Layer 6 of a small transformer language model trained on English Wikipedia (10 layers, counted from 0, width 64).
A neuron adds its activation times its output weights to the MLP's output. To switch it off is to set its activation to zero at one token and run the rest of the model.

Output weights of the MLP neurons that the questions are about. A number n stands for n times 0.0022.
n10: 12 -47 -127 1 353 -50 61 178 33 49 236 326 -266 37 -45 80 -138 -30 5 -159 5 -76 -114 -181 150 -176 -169 -268 84 212 -77 -45 -3 -45 -123 80 -92 149 -181 49 94 -107 136 -85 52 -75 67 -29 -72 16 36 169 -113 58 41 -47 33 -67 9 -64 74 25 49 -4
n15: 0 -49 129 -18 -109 -64 -100 -26 17 155 98 -1 170 117 -249 -39 -66 -3 99 -49 232 -58 -195 10 103 88 -71 112 -8 -43 52 -70 -1 -170 38 54 -28 -22 217 -42 -45 -116 -184 -122 57 -70 141 52 -45 84 148 60 -15 -34 23 -151 -52 40 24 -157 -38 -13 53 75
n45: -3 -55 137 -309 11 144 -39 -145 135 -63 96 113 201 -99 -107 -41 25 61 -201 -34 -131 95 48 -264 65 9 -205 -17 -45 -107 33 -31 191 152 -68 115 -141 -178 124 110 177 140 -166 -290 -51 -30 86 -22 -52 -95 -30 92 147 178 171 77 59 163 -247 43 47 72 -35 -80
n51: -30 84 -55 -79 -63 -108 -28 3 -185 70 139 -30 3 40 -95 -187 23 7 -152 133 158 120 -149 -278 3 150 126 30 36 -26 -11 15 -13 -11 -16 -1 -203 25 -55 60 -124 1 93 273 11 66 -85 218 25 -208 28 -66 -56 81 -69 102 -69 99 113 -56 111 -123 -35 144
n60: -64 95 -4 -22 -21 -22 -44 -14 93 -89 -130 175 8 7 -137 -210 111 79 -68 15 6 12 -125 -111 127 -37 56 9 61 50 51 39 18 12 90 57 106 -28 4 85 -94 -82 56 27 -30 -86 -30 -44 56 -36 -56 -43 68 -168 18 118 -22 70 -21 10 45 -122 43 -80
n104: 37 77 -28 30 106 117 35 161 74 -6 -49 21 -133 -32 19 74 42 173 -47 -87 -206 -16 -72 -70 -92 -159 -28 -80 -123 -167 -65 -168 231 4 30 -11 89 103 59 -22 97 -173 65 -133 166 -55 3 118 170 133 -207 -140 -16 87 135 -12 151 -54 -147 12 1 -88 -14 66
n136: 79 61 -196 -45 115 141 -112 207 -76 56 95 38 -101 163 -46 8 49 67 -19 -17 -66 45 68 53 47 -201 -82 -192 -121 -41 17 -3 -60 -63 -41 -77 -77 -137 -72 100 143 162 -82 -202 -126 -79 62 61 123 -9 -39 -163 40 -73 115 131 70 58 3 205 15 47 -86 94
n170: -137 40 128 373 98 32 57 -151 74 -26 236 -45 50 68 83 -94 -222 37 -115 -215 68 198 129 -34 -66 117 -9 -239 63 33 34 25 -157 1 126 -135 62 -184 133 -64 29 -12 -57 -96 -219 245 -66 7 -176 167 140 -13 97 158 -32 15 -168 6 79 51 -467 174 29 -257
n187: 94 189 -26 3 5 -66 0 61 -48 54 -70 11 -131 -11 -22 51 -186 -7 -43 -61 -143 166 -118 -110 -122 -25 159 48 -123 208 71 59 -211 7 18 -79 -51 -33 96 32 29 13 50 3 71 -198 34 181 -48 -18 -87 193 -56 53 -4 -15 -60 -55 150 71 38 24 -7 -53
n188: -85 -3 -44 -17 -160 26 32 -18 -106 -87 72 56 -214 -61 34 36 49 53 2 -33 39 32 -130 -8 -208 -59 110 6 182 -4 -87 144 -97 66 81 185 -95 -56 -71 75 21 -49 22 -88 -6 -32 133 24 146 42 -8 -54 213 -67 79 82 157 -255 40 15 9 -106 -135 -92
n203: -299 -250 -52 -14 -71 104 0 -150 -101 33 -31 87 62 -90 -76 -38 2 39 6 -63 85 123 -59 184 58 56 71 5 185 -79 16 27 -11 10 -39 71 50 153 57 -90 52 78 -87 23 -37 33 -13 2 86 -107 66 -21 -14 14 163 -87 14 -14 -55 -10 4 -48 27 -30
n224: 225 289 37 181 -6 44 -45 -81 -34 -68 -116 37 -207 -169 -16 13 98 87 119 50 -26 -54 5 -85 -21 -56 -31 -104 -216 -50 106 -64 -53 -43 50 32 -119 26 -94 35 108 56 -134 73 66 13 -82 19 69 83 8 -270 99 43 -44 28 -36 -32 116 5 32 49 -16 -149
n253: 29 52 142 -131 2 109 36 177 -19 -35 71 -59 65 -38 -9 183 -71 -76 -117 -93 1 70 70 -59 117 -82 53 -162 -118 272 -197 -71 228 -54 -22 91 234 36 -63 118 128 -119 -101 -37 -32 -133 2 -48 22 74 -118 -10 -36 -113 -51 86 148 -230 33 53 -103 21 4 -213
n255: -5 -2 -147 -50 -12 -1 -108 42 83 153 8 -31 -115 -140 32 -3 60 -50 75 44 -3 99 4 99 -119 -86 149 51 3 -32 -30 109 -35 -64 115 -3 -143 -69 -163 63 -118 134 110 176 -19 -126 -116 13 143 -87 -106 35 176 205 -62 -18 -123 50 -3 -17 104 17 -95 -122

Each question names a token from some text and the token that comes next. It shows the activations a of the neurons there, in the order above. A number n stands for n times 0.0079.

Then comes g, the gradient of the next token's log-probability with respect to the MLP's output, scaled to length 1. A neuron's effect is roughly proportional to its activation times (output weights . g). A number n stands for n times 0.0011.

"ed", then " up"
a: 0 56 -2 -8 -1 197 224 0 102 -6 -19 0 -16 -20
g: 70 -189 -15 25 -4 67 -8 69 -102 34 48 -52 -88 91 30 117 -143 36 179 -64 83 -140 45 100 110 50 97 81 74 -17 -125 -122 115 -141 61 -148 174 36 -25 -11 234 -100 74 -124 393 -184 -111 -25 -120 100 -155 47 -148 -2 1 -51 68 -198 -48 -41 -32 -132 208 -51
Switching off which neuron hurts the next token most? n104

" Je", then "an"
a: 0 -16 -1 -5 0 -2 -18 0 90 0 84 0 -11 -17
g: -131 5 -2 8 132 -147 -84 74 -148 155 -79 -185 62 26 -33 31 -46 91 -23 59 -171 33 -57 -152 13 -87 58 -107 45 55 164 -168 135 34 -250 49 137 12 -43 61 -24 -43 291 -213 -33 101 21 393 -4 15 -80 -69 -24 18 -142 -44 -115 50 130 -25 -32 140 107 54
Which neuron, switched off, raises the next token's probability most? n203

"or", then " of"
a: -20 -11 -21 -11 -5 12 -21 0 170 -16 -1 0 247 -16
g: -1 130 -97 2 270 87 57 48 -176 85 145 -183 112 -26 40 -4 -264 3 -112 39 140 -46 86 -202 -91 7 -99 60 15 122 -122 -47 90 -59 -60 55 83 -160 63 156 135 5 -99 160 -320 23 -5 69 25 -217 -11 -148 66 -27 2 10 12 -118 -126 76 120 94 157 -28
Switching off which neuron hurts the next token most? n253

"an", then " C"
a: 0 -3 -6 -1 -2 -21 -3 0 52 -13 -11 -20 -18 99
g: -119 99 -76 6 -71 -24 -38 64 -301 -64 -33 -8 -25 -11 4 -129 -105 -180 73 103 145 194 100 -190 146 61 31 62 -60 -132 -190 10 213 145 86 96 -3 -49 -111 -19 107 21 134 264 -138 141 -11 159 -146 -45 -50 -146 -25 42 15 69 -193 118 -178 42 -23 -44 93 97
Which neuron, switched off, raises the next token's probability most? n187

"or", then "um"
a: 0 41 -21 -21 -21 -1 -17 0 22 -15 -1 0 -16 95
g: 104 -194 -174 -31 -99 -93 44 136 102 -185 -66 142 39 -39 2 13 -146 103 90 36 -218 -132 -16 -193 22 -56 -132 -87 59 109 64 43 179 -237 37 107 170 191 98 -35 -158 170 -12 -98 41 -102 -79 -13 103 140 41 -30 46 208 66 87 19 -61 -21 28 19 45 82 -279
Switching off which neuron hurts the next token most? n51

" ", then "É"
a: 41 -1 -20 -8 -15 -12 17 -17 -2 -1 -20 -7 -3 -17
g: 1 93 -86 91 -48 -58 -103 17 -35 116 -19 -333 -5 -40 -232 -120 19 13 -70 -57 57 98 -56 41 172 232 201 -54 156 91 -174 135 93 -27 -250 56 -124 -91 -90 -14 32 -21 -73 96 -114 165 42 202 179 -83 25 42 25 167 -106 -106 -91 -34 -135 10 152 49 -56 32
Which neuron, switched off, raises the next token's probability most? n10

" As", then "s"
a: -1 -10 0 0 -3 -2 0 -2 -3 -15 133 -13 -2 199
g: 157 -123 112 -6 -186 104 86 33 -223 -48 -20 124 4 35 98 -19 46 -55 63 5 415 8 -158 133 -94 31 58 -32 -83 10 54 -64 63 74 183 26 -164 -37 -51 124 -284 -33 -75 -44 134 -179 11 -24 22 11 -36 -9 179 -173 -180 56 65 -87 127 -74 44 11 -155 12
Switching off which neuron hurts the next token most? n255

"or", then "ti"
a: 0 -15 -1 -7 -21 -20 -9 0 148 -3 -4 -5 65 -16
g: -55 -137 -32 -99 16 -194 11 -23 36 59 -137 -95 118 17 -154 7 110 0 123 125 -19 90 260 8 -5 45 -99 67 19 -52 -20 -16 41 -111 77 264 -91 -227 88 -189 137 -118 209 25 141 59 47 -87 -68 141 -99 6 -296 -25 -24 -169 262 7 -45 51 0 -101 78 41
Which neuron, switched off, raises the next token's probability most? n187

"s", then " (19"
a: 0 37 -3 -14 105 -1 0 0 -3 198 -20 0 0 118
g: 41 -99 0 -37 83 -240 228 16 59 120 45 4 -33 -43 78 112 49 0 -122 122 141 1 -61 -41 236 4 -40 -267 17 -104 123 -226 -14 -111 -102 84 13 -157 -52 -164 -100 -150 -92 39 -40 86 121 183 94 -129 -30 179 136 -95 -50 -111 -8 101 157 -99 31 -13 -102 226
Which neuron, switched off, raises the next token's probability most? n188

"e", then " by"
a: -9 -16 -21 -2 -16 44 -20 0 -21 -13 -10 0 -2 -22
g: -128 37 -19 -65 152 -85 31 -167 -82 17 -90 -3 86 -59 -102 58 74 -209 -7 215 -95 164 107 -100 6 184 70 22 111 -29 -59 -133 72 208 101 -95 1 94 42 -183 -103 -18 -82 -120 2 159 128 34 283 76 -4 -13 -162 37 -210 -92 233 -36 -192 18 -116 23 -92 104
Switching off which neuron hurts the next token most? n104